Layer 4 of a small transformer language model trained on English Wikipedia (8 layers, counted from 0, width 96). Numbers have three digits each and are written without spaces.
In attention head 1, each number of a token's query or key is one row of weights dot the token's vector x plus its bias. A token spreads its attention over itself and the tokens before it by the softmax of 0.177 times query dot key.
The model reads these tokens: " All" " |" "\n" "|" " " "49" " |" " F" "R" "A" " Gu" "ill" "au" "me" " Mo" "re" "au" " |" " 2" "–" "4" " |" "\n" "|" " I" "T" "A" " C" "ra" "m" " Comp" "et"

Query weights of the head. A number n stands for (n - 500) times 0.00095.
q0 (bias 0.267): 566544599666539519378367597474420524421400695394550461342393675439463235376404392701399511591503267684242383615714596470383453624491726622645439659495620498617490509750442236445492549497365453629426473361516434338594408596639325514411562595588365748462328617381515440616441531405395435576
q1 (bias 0.116): 557467729477575663666387362586498623303550389594427557524414599570447618458557532355368448523390615503482534646411365666529476357338608428342603529364504501519484557575439518281764706683579396530363367440473631559696552539452328561759415459455181531385424451325478478638494597541468347494
q2 (bias 0.189): 402403526213343452560544496635599502517652380674440672448370503857442495393360510531607476521534371538522529710611414270505384418618437513473543546395524509552408590540762384477454451491549492411533350582543460490476387467301532564662435459564643473460632555718508392563430550455503528566
q3 (bias -0.324): 672498647494486664609574592550385347608626356567609434455531410392612648425561418503645616528700268389384485510393528602495504450686424352384639557363546536530669519611501602532437358479533584567413555317454506593279555611407577249622427451560652353425479456536321628543660288267444449506
q4 (bias -0.292): 685420523435698580466364417477598574569556239542419519359580226419643407454467584383639542592367516507365346466578693461543540464523539442480287599308562436561443581575483515344528460418342412472382504526587414365485693468480596363290481440581633495608576449694622828374664499596396444417
q5 (bias 0.374): 395530647557511694409676394336417632407458582375384601328481590516527595550362342434493307600559578535597567593580415587449328518624403591325470418634497498230483576409507489483541380615584545639541338351543519403655578707671415400399577614619485423429326507275606575571508439395537615482
q6 (bias 0.194): 491409386616503530435398513584455483491512434470517618665190562518516742553503593432447608668505486405475416628439311630607589545567458718424429433455375286423439441503471342518537399323599489481295574668694543374495513375579447517541533574530554413461563587646408542359614594653225396554
q7 (bias -0.242): 531509452638603469390547402629580508386445515538571482568366439652472564415420624464557531467666480445375301630431540550546411303468556252465309432446511479556314349508554692605653599569558573663454642536525509425393546563227337469438501551492424449422549329588472612476489390457453564529
q8 (bias -0.169): 505543565655588393544330476554345423573364607405547543509494566404655539432497348448504619352340620583384564646577518552665611483643460419494327490607489522535487381463626560410596590503562558576559533487775567323484427469455600545432548625536555474367468534464409496426471523725485392581
q9 (bias -0.124): 522525634474550590517459411323493443632672403419590394619537636384474576283667447440544476451669511433446416549453867366536665581377519489704503402272429435558462514468521533270478518444482492440602361486439381643407705534482684365599525316508537376512605575654519552481381507450578574554
q10 (bias -0.158): 604427436417443528467595726587553461492974556712485590468610437438565632554688561348709486412454362503300474488540501443541481303600459532666348404491415434726739417544566411617344318295598607099546428518534452765323549518567641347574289395535419454617309572646302541441412420621522675376
q11 (bias 0.344): 429493590631340601573451387467653194416477409573430425624491437659471637420495586549609529592453672435350427686598652400577499581401444430461397542530384479707584375505721546601545635398420558524452436498617525656481499349585489379375505545529499504694372540530283390507550300625309546586
q12 (bias -0.306): 521356558381527710536498484616584500569309394550401513654358287607510490572602354336733439499578343471467475519387475423579462572552652636627537211480548561583500412700521498564268592486415537785675682438446671550359507796456447303518404604376512355504470406472421314459533520420423584465
q13 (bias 0.379): 613516508596454454458435312366524549624637660510704563598509505603531444441346541395400379524479337482765431596520461347458528577476439463270515535710553420327564567381658580391475520428726489449359548469454313501505611645657313660481468534420280592426526397518516454546368675559455453534
q14 (bias -0.263): 389451439609468604584449508421660576501295456556600467594456606424496394714367513583613418517509588656489467473559552515434546465670639536406377218460654404498486511469428526564523535439467435494386435410497557511380598455471607331420557415510492415507337551462275476512505395524567561530
q15 (bias -0.181): 459577505505400521397529499543421524672409459546574497407457288374363556521615582572345417511516708366381561572649582412365560498492446371678397562439432369732671415459493467427393521487418447213656358406453397518580405371300611714606326392520617357504529624432521654662384491777530429663
q16 (bias -0.308): 553482581716516628415660682487486583586454690526536448661693474594272498447681510468603629347541389589465340186570601458426497396444574633519469486402327544542553517485733558466453573589516469412410342622572428525545455340450595454246504468412477532478550478724428481440315355644561489475
q17 (bias -0.168): 585590483412655368498497239571344493530492250591471603446602505383474390445600588565462637504517650580523392462509388286662564389409467608550657409548645321574512449537710542658570543526600449540618496491476497455376491617428384438471680418436521667490571254470454329613406541467588414522
q18 (bias -0.391): 443433572400488410520502402478584718615392448498607431459540483462533450430320404544534681497356670632494518466396581499586544382601764436544565398514410489548716373407439651511428387428411669658360437603440819588342384449347419529434549377561483686340451507361463431546544514361469633467
q19 (bias -0.352): 513712341549552373559526802467547690295433264421692495671510511812559560579566388511467433504598492426368341479392493540483405560546528684388543605359521758373535530401543658466450546257386383566374478525614605576438627574650653505556622407425653656373490401427401417442615617489435479565
q20 (bias -0.156): 533515458535523449490727424517510546676602456566563361533561444702534610492423518516634571497622396600635356363573567286523299445448652551401445424464545494461470524533450646512294472525544668584524352328436424407509423436525551486508582320519420390523299368400316686525665605386466492552
q21 (bias -0.476): 409442410504475460818585451520536406597570341486543428432696280411527455431673570408618511385472334469503504404431375466584628614674627593582409725497481736783406472471306293336427627294424711519570565689450489485354558569635424551412634353522722233421654471499634646440393462533408739624
q22 (bias 0.006): 531466501441607558602434476503585496516587355220601514473433479570421575550630595381707573539545434615507583543551536634514430459374462458514518457381582468502535493478592567646463731499383522262609249525427508434644449659507505490390503531469510432626370300701505303504588566508466505468
q23 (bias 0.140): 527769560468373440304521590387656497513386604558610578513415671607327397389364383403460432397526438530521674565714386531549405421415515515624473499491642457327553387460602323504657634585510419463507362487538444401649522491553415534220496576561277393393417375579602482495599463660535408724
q24 (bias 0.520): 446415526577385324346451525560361600309542553300608496618447619558270404544446558537513427487374698258690656557484468632573361503344614638421430541546365485322619315580422362367567503385659582390547371475693733503495498307421402603382594629548567497509625481466492542619461401505532438557
q25 (bias 0.301): 432558487267328500637524555647504433387289498462651628488651576329572418418539412530497551500615557655602320473725626367428478451511388666592551324516454415422613431559452577490488394458481238357328506492521520632459512669443658556476387518349458598689576430683474425561547273491648572343
q26 (bias 0.260): 564560664633517507374477670621388455587423519476420538493295571559561600450420538548491293533439461601558353428327513445470481657452277708487459491754707532332636802459359563493578442575561516574535430539730541324534558463655393433527509605660567369626512329461506516355444602404658433500
q27 (bias 0.386): 370757468569434614545346469712286508447536607449539416545356636510472339675460388334576435438667462241419503712586450422693541499505514652497486635579425464451545657426653449493417548645563383519356546500598410612439586588404479542616391591382499414509567493357517539682504462542482567615
q28 (bias -0.154): 644300430590462513479426629377449387473607380267491627534480533715563599509611288406552536266610572268418564441423500460418628582439441501619420461450452514550535423478350319477643374370545437443417607704364554630585559435557593532659528415595429521370620621507697494439697420597396509434
q29 (bias -0.123): 367442518497451695552603522452340358403427513669679409525668520551579412479535585537600360341377673722269480496527405406498513523685526467717477651590574374404348505494528393491360337526466543546508591450535517485586390434363557555370410496419534321616411502378454439606678444486540500551
q30 (bias -0.365): 428362406414577452430368433380447399489514638408431600396554550564396556420532438632583528517608504418521377532482448431540544597602638368398480465382546552363285697414358737489596714686722462573393657460390514446455373510417623502489543515565563430570609428440546485497426614630344427600
q31 (bias -0.093): 565494532608572558586433483528393561473432629723637642457434478609604397519456414730385527571429568511547438384530354473530536502345421634509376424496478589436556378454585637522601430424482531517615532539540580326579562586543430646479475503480510321618532642565476559460585605555479499575

Key weights of the head. A number n stands for (n - 500) times 0.0007.
k0 (bias 0.530): 425496741567482487403413442532677408341445840474658456592252304764533630687442463425730743615353473366558789539850263349552566435486300454173431651564279485399459521392516601449485450600612340454583433492518352675651687493498419578421408751563465590677439747518382525469555596529407544623
k1 (bias 0.568): 620403186460436455787569451437564546559617372759525511496317869571813509566481443367523897486448441528390640571492545652533483312508483536497169559294436457380558506563477446506632588343681482102537478388388499513676420425377441625315469377477401687239323428551642342691408538427537370704
k2 (bias 0.668): 629507380337471529540548554512531552554439528609532620396708616392418569578598417304631486434539515471687467409499656524550534403518455495380463344438427343390601623503749394533345435638456493304708601479172411831421496554485775826474380357632512425532420501675460467727506494719456501377
k3 (bias -0.657): 492442486516477653437544436639359367590480403334138344348359579280559383642342538504648688574481544479426700710538649363333500721492439663365552463589401496496553592608392386591537615766618629563632583663590512516194540610469488250544257578539587522479453460319603295477611439439710719635
k4 (bias -0.921): 523609712317569436462398433474569587455547471616451522384470388356669573516441444514409636670705585544542582504417290463634611519568610284621537219580613511499520446607403809631602723479277501774488712468546619438445471561388558420524613430633501495306497330365429483553547420305480269628
k5 (bias 0.592): 563602541552190385416538560565359397372484435510457739490544734543466459299409559587333556488562584405683542389794482608551438582563332461612508472587336581339531488411466353369539571440588545308268399475670665488493400538566444646494393574493586452574417543560647500705397431622436469571
k6 (bias 0.646): 492443433186407624422492387538487604569734461710499557340471479587494608471421403510642381321550626395697706576456402583673640442508558355527669446218386466455451363302308391550545507433683565272545453690425485593268455512436696459753422283493397665422671365678449195410663512644490552458
k7 (bias -0.749): 486415645568450559699274314447313785441415568454300562513501655409599444565399497539521425464536628607546649487347606451424648591501482375400322678477683515375698439515612660326615567775754668607637521548461773477641435234403436554547275699489372426469482490441392327583466442521325364773
k8 (bias -0.312): 578455645510404659335461443397490664425633579534446611467544457377574499589458621660488540642668495408461590388293340473494284425539383420624157495644464486438580275496402495560739446451651614339436386746515432345499566735531657292454614465444348349541498451786119322442446290624552747685
k9 (bias -0.646): 439380367483608589449592666661496591554440297192430499504602298537475391510361670484448573466611562578317295479537525452499400571553515393609582599376716431396548486681375684564422477495469343805795600430510512568623369714588373512347610524523607550439511493577611498495554382192372591332
k10 (bias -0.087): 484578523198560590469619387641580630563416646589519257348594318291419452493601480503555633408616410459701485157300648510424667703577412464740644302261557654694366441544327451472376448881380314557581459494446558636468623610424668416568277211271405574398511337544502732472164728420792734434
k11 (bias 0.814): 549473449453380588422438395726549446509437578587285634403417368332539739635440632556528296382519384297527619353761441570640530445431335459591347558583569431649601525695627336346414509372546588272635413618534484606537636575435502627502506363624322343534525474601584474452564460625410632490
k12 (bias -0.683): 412624480494355594707449484493514520621491533361478500616405528556479374591354676408430279424461422405621584641571606371529390596508554336485518685473426460596540483578457704484290568666639395714489569520351363549376407462531161550517521563521358243460471581328575360794460397399476598673
k13 (bias 0.762): 527426495340469308456515567439405491381668587673458631400484631621576547333776674417463614650497638567424513479556376427510628518337520558428552562499525516474661602404574294545662465616476494269649302590535356519441320428423443720550420425489459513483486739652672566516469482774467455349
k14 (bias -0.743): 515624496461652554427420440606567350623617471470367411503623236533568419402280532394448539595473735357552339605532620470572691351515328373584591606528458605301374629542554553433359319479519591573571480527514416380515493615546434455387728606472696428606435591420350713497503683248451445545
k15 (bias -0.153): 489600423535644511616562550404473481454338206667691386499754358639454616623489469709697597435426616714154413201423503164574495502378659309839465456409518424476685631184455711628364630484220416594363560711488443888714764498361584560029469329546553630713462487470350504511445402386479547539
k16 (bias -0.654): 588566450418618735674455546534325694463416512442442497418530385572416455423562537476480304526534500600438543249538459524495612474386436541674310735247647441568508664541360821733468502531372433570541569474522352418379495652398584483355372696166560419602504745406554380330483588415544275433
k17 (bias -0.865): 372527491536528550476557634606416344428435820596482389449463451499479490456526548496469476751428540879483462618241473609381492520524835473389405548443537519403548576651420764462426524681610640612483437486338532460687424459524499422456367487480413530173428491478598557779296471424626552474
k18 (bias -0.753): 440483542654439554613398339564590555423611519649442461760570553369630380466582386528705550561648357525392528499366390724471518409544454507308671571677499565311400649476390432570336627657751622682557643577571404281705543610707548274489454655307546457560428485399579445533364424207638513563
k19 (bias -0.865): 368370525431667419564554333589474417567588344456558426495487337679388335298547302312534523354649363483593379598580498231472610545650410588382369613470600288460467414483479813511538473504751589705250853510417251441399459609384510674380723573461583588470807600372646355320409336552598617670
k20 (bias -0.144): 217525632482292642689369517523578327581406473694330389169499394636486513246404658487370545777590525521615536520420771515601504499665451482395430463383472532443557468641376403331482518755628381633441466474620385518342512438433519396655486649700676336547247646386739508628425315468313509506
k21 (bias -0.866): 451539459434485444544436550449459490527351582662468333689573661386666421494390330466495358450574550500526320488620656439188660698370399446489485478510601552606543556523627767517629352435704534776499618530443118609195636660523527229651330533583547512563659352392414495460517449347357736412
k22 (bias 0.161): 358361597445674763363720561567565518747357445598445603606478415410584671462711661432326415558255317450547432158361583295720509322649587491547474345355507590546374481724538579392561488644585565378462499367477438721668466404488690409600424295320422592542565447362646518622441552646435315469
k23 (bias 0.567): 393441636514565446468399555642465490485311608397597506556816464455515623375683403441400547607558554505587660261506488334541607260500485386704320436307433395376459485361717551521261481296675428218393484536453759703634413154555373498398287347392533327602539588583387693743548559793508464585
k24 (bias 0.724): 508506277509419435558480598508600633484456424664506779381651412528440536449398541488492449383299461484407577521596379553479696330691403560429643417552413374624429415428510619490470421510631468136501415727494480507561521542621565499598434472395537508617396596738446603554472442746465478452
k25 (bias 0.757): 538519589546870521396616601781472636405387464600505547367410500444431301487746560780591508329411430496634629376459385728515602256637521521384466461266444600408264687522025323366267413580177645523594568508401384515513485553525351537336382381546494536415408515470377741595734486353546566290
k26 (bias 0.742): 530480471608586784497517757507400332486485560538627536297527604595323600499328505462337569427609548438586581701640371515582477481555570507537572617851330579316458537499546313507576576482535409444437583352504368627498418473418496714531569564597534482485542397496544669350757457666420664304
k27 (bias 0.743): 544398528513288565643360536800483398330533474329573752669514398543594545418400395584554522412353580481492191494506552567458477456367528450519550515496264670595557347687441403481665674499584635272589447700472399560491406322581299679276269515515469462574460645710503301408594356699463820403
k28 (bias -0.230): 609619386517469430497728628533311732490687193597495327479564485277514470712555415518404570198672591588316536441437524521653547519696582486714657643483564308746600408295647625400370539277588621625533670717408539426304615684577387179619459120498356466444670457681719541297485403567700383380
k29 (bias -0.746): 396637347510264587637341583666448451587350655697264456513507573541581360578283353698495443495624498625578553361735703379658327528325553634459234438609156439681687588698584364439398584656348491747572519497485517627628537516609644320156677421452752481661347607580269504445435399384537616527
k30 (bias -0.918): 520453514401512582639451462537324605607686366470592529461367559679695383644554654457391345462588591409641274626419453519632598382520471455348609472785540407415622391645775515622448468601490487614442484544529479337471450726302606350599476545593521482505528422579326221542519572386591461491
k31 (bias 0.069): 500499298505360639560598529453666684439656410587428483396497427618375642584630587449367500606359593325518701488597567603545462297380664521443507517498578454518452443294593564504545454644321475325575433699694496600704391522539427408353539496464486454470547341399377550311518474793544476405

The vector x that enters this layer's attention at each token. A number n stands for (n - 500) times 0.017.
0 " All": 518427637533506495524471501500550453613689481405362357544370416480459502580573568410541401476490436460352531500408539554466592668501406476597444476468463492642761450678416472462498531490478387506605644474618452535455642451555449469652482463554555499502398616424544551509437428028425508505
1 " |": 514506466428523413521444520618461412602576545370401253537510535489548354536494597501403463572417456536519424616516545491456603551461530703479473401503472448526683477579410681393428612568420409797453570476478458489551525519567485461605472458519461516768422554377537478545508468092600395462
2 "\n": 424480416491552422607445597555495353595638598405485266517503519461578350545580663546466481573457358553499508511432504500358587636461526554411428535500563535534552504602348725400416585569460517756459586455466436487564397512523485512641513411460498435630357640478466451502536506123609405545
3 "|": 407490485486495432604479582638541376636550493404402219596421570461479322604543700481413502565340429547612473488448528486424636579485534544352467456548574471541574565577401672473446595526415426771421610490492467536545407529573469449586509475527555505614405595531461445397477485114542454549
4 " ": 419525483500556462631315592575478408547591484490432305519430670506491286582495671516484462611310404551590489471387533489385629588345583562461482489520572466441603520610429696426419523679461342721474623508468510490485498503526455413561517448490426507539519574492559449463543432125626424612
5 "49": 364486478534539495600503568633497414522607421465443296553403610520584286636507514537346483526434517636634459465501573498385577603334570593468470473495443503508516536615476790462390567546489431783418562454596425488559507461636458388547500468473364479438479551436529426523503427095626408637
6 " |": 443535411473554449576421545621488412593524399352488287516435550537518341558453608462466512532333454564636461496466528499464597548459553718402431419542489516573664627613373712413422595588441426747448521515496440436537470488516486454580519482608433486670440568432511424514483532072576428549
7 " F": 298446487417503487538431553507459492593617545381365220397444490476645297553522603554433409583424412567557515581539509532453568699357538514446446490494588436431609562530581738428433597553515406760431571467545535470487440469544515476558624418557425415548496540571580509482526456123709442543
8 "R": 382565497542535431671451525547422443509570515407407264537405505563659384562443637500404483447513390486599343532515498532386626622366619460452423517476534285533598541559528710456411492530508505853485471519581483419508473493588643339502591572424357531508459594442583472498529528219703400498
9 "A": 353521488372524464520576469514520446505602588390475295540501554558647418580438641422320460400498442562520450509451611514410483667291508535453452527495531379442681525590498644578354479591580534866456479592573464503468445628498581359489586555452314474561456587287602507563523541191573408487
10 " Gu": 309564560488588524622446407439545481580706373397383269421502528476623368563392573529405460532506380554514500427534569558464641646327496635501371534435554389353637409583496643577467453582552443826479494456538476530537348551525570469599561537547457501486450563407573480484538361220622443591
11 "ill": 436600467435523375478490545534542448626743392394380371525528510429618352578421585410443484569401487564576497421486619499447595591468521535513381509453604362397609514706468530573463355645602465936524480409547483462629531541593498362574566613457367449477493513366485434424429344306595402636
12 "au": 386593530355599476466527478605520463640656454395405363605439521420659364569434594329489591509554536606580467452400597481485572648353455639531403589511545447507608429564463586525433395595541504879473447460605400456562394592510406422603558554486423449450408503355567467436409273264572422665
13 "me": 449534521318617487479576450558556513469591498412426221562450516480672432476410544366450464503479524662669554440458625430473517671456428704415458611519545312483569490675421576583446473591592444774433573563517365422573464586588404387544512503441397427527470583328539489465447352215582500663
14 " Mo": 247493606452527534553369381502481414624589500491342356432516588564565302613469552375440480486502451676582630570439619543522427674458499637389435622493562385473611470582378780561471479603489450698406550535397506553505478502442523393621623503480396499478496588462534525431461354185568447486
15 "re": 485530398377600491592525455554597448510598505457415339518473614537744365617398478450457398609483510612570533585395487466458514548425578603461488602464597313544564406623466727498398446657623399849520597503522346499521532462525443335558591554437395397488444582428559438453489213298552393518
16 "au": 455615502382590494547524420624491408565604449394382412577467576481664375618450546404451553554570517629611459516425591458507521653412422621526441616528537370556590443548477645460387471620570538831522470490599422525557403562436352343595550518426467453458376525395582402391405253232573381628
17 " |": 511535450389484459582468440605445451542546605349430310505491527535546294560463581522489466542442417605565470573552552473460577573492546673472498500547462437561669506577369670333416617613452438792471462463454473494551452499504391423634518512503514508730387527436457459557563377096645425499
18 " 2": 303567521561478480649407543587463447534611600397447267475488599444526314567547573573469387536435329604627452537564574498418554605305593604482516511542557429501620582516401679419393563469471410739453581510539494459581458462533516400574490622458471429545449560464473494590492368104584394605
19 "–": 312481401631391475682388624512575518536557553372471296551437616498513288532522538494475504499499445474607452516493691534386558661415714589406433511558560375493588495567476685467406535590485457680427488456485478502621471501509533366598574537509462477540395510414498445401553455102653406538
20 "4": 326574455584505496669468556560495434644589533425491322574430550470559350601497536501400503581464439559698335529511623527382510600359566635472508540527528404535581538552476631413392541531480471732435505488574430539576507514538467352579501608418391367427517583409462412455550430043604412608
21 " |": 398532407493496484566447517583462455586542517324461298509471537516522316548465568486474528591419426542638427501483587516427558563453554726399451484550503449538693563586374676352396616610449450757474443489491441452540458482452495424635513579552473431698454568401483438534577480081601455561
22 "\n": 378461411527529443632455584522498356588625575412483306518481527479588311540558649556481493616472351551560477541467510507348527629479532540389430580546553527494539545608355705377427567564488524742478547411484396460538360524520499501667536460483521373624385647464465453473576496134574421572
23 "|": 406496505529499455610459566621559379625526489388397242596393580494477293593497690494415510585355420548631468514481518490417590578498531530318464453570567481499574578577412675455472592521452429762414590440512448507536378524569461448592534530564578481615412612510454423389505476129526467577
24 " I": 317492545473518423626408508560550366463603566359452292454502609397483327592398613456431520529541449621525478501495444513485532613353529538479426517496567402407593608540523759409496543486600439760429627447602496420517406530534442483628613475483440465566458519508665495435605471126557393628
25 "T": 424430587546518393599438596535517421438637594510477244426445538495487435544472603495287454461407553576583502579563605517391528498401566541395370498514579290411569515545492707456473525551506517865441578563527454403532443572589532368613565576404397505490540534463582473533551434100536424629
26 "A": 289478530490493467570525512555541424495601582418476332492493577509559501574424641451312477405450555533503533537453574521410464570332556608386403539488545368422641508599525697581362512548602496884430581559560418464460417665548481414547586589472277460560461531323588528518508472145539391574
27 " C": 323415581442508501612391430447463432555650476421416248491495537437562419558467585600408498512448382507550519583593501558480477667373558553421422511479567427343660433631512705516402500674515433786453596514487465465517440608558584517587648486594412443553527479366604430431540296223558434629
28 "ra": 425466583418545477558439448577491472541593492436436339643525492473554309569447500445408509611502480501589405566416582562486491637375590533355340614462556334485579354614564724434413473644480487911442582474557408375484452564587584455501592604575449399495315681398563427455581359373613481452
29 "m": 380487550420532493433394379541482464580618515438424271655565484489636360697393493320387432595551370627619429574459538513499418594372501498431454628493505407534671448620452609450501482596482440897490561535506490434476480580644516373496548547599496424527444570376546351566622404289607423508
30 " Comp": 469463594313494511582445523429390418593611467411366211508485512483751327525467558587491302589508427614596562569657538556500486649367559554364546492617617412505496434535465624548452573598597404769431535541476456422515463526558532491535575536468394494514420496406589517481496281255572396598
31 "et": 514514633364552362598414516517479426516538437432348339506477572585620384564370552467452404557442516505559461575612568572341411738410602565384516619584618428509573491576454649493417441506572606811485565542448423401558580569494584324404482572515404605471378493328581383531410370311562422688

Token 19 "–".
Which two tokens does it look at most, in order? 17 " |", 6 " |"

Token 4 " ".
Which token does it look at most, and with what share of its attention? 3 "|", with about 50%

Token 5 "49".
To which token does it give the most attention? 3 "|"

Token 13 "me".
To which token does it give the most attention? 6 " |"

Token 12 "au".
Which token does it look at most, and with what share of its attention? 0 " All", with about 30%

Token 20 "4".
To which token does it give the most attention? 17 " |"

Token 15 "re".
To which token does it give the most attention? 6 " |"

Token 10 " Gu".
To which token does it give the most attention? 6 " |"

Token 7 " F".
To which token does it give the most attention? 6 " |"

Token 27 " C".
To which token does it give the most attention? 23 "|"

Token 22 "\n".
Which token does it look at most, and with what share of its attention? 21 " |", with about 60%

Token 9 "A".
Which token does it look at most, and with what share of its attention? 6 " |", with about 40%

Token 21 " |".
Which token does it look at most, and with what share of its attention? 21 " |", with about 60%

Token 18 " 2".
To which token does it give the most attention? 17 " |"

Token 6 " |".
To which token does it give the most attention? 6 " |"

Token 30 " Comp".
To which token does it give the most attention? 23 "|"

Token 26 "A".
Which token does it look at most, and with what share of its attention? 22 "\n", with about 40%

Token 17 " |".
Which token does it look at most, and with what share of its attention? 17 " |", with about 40%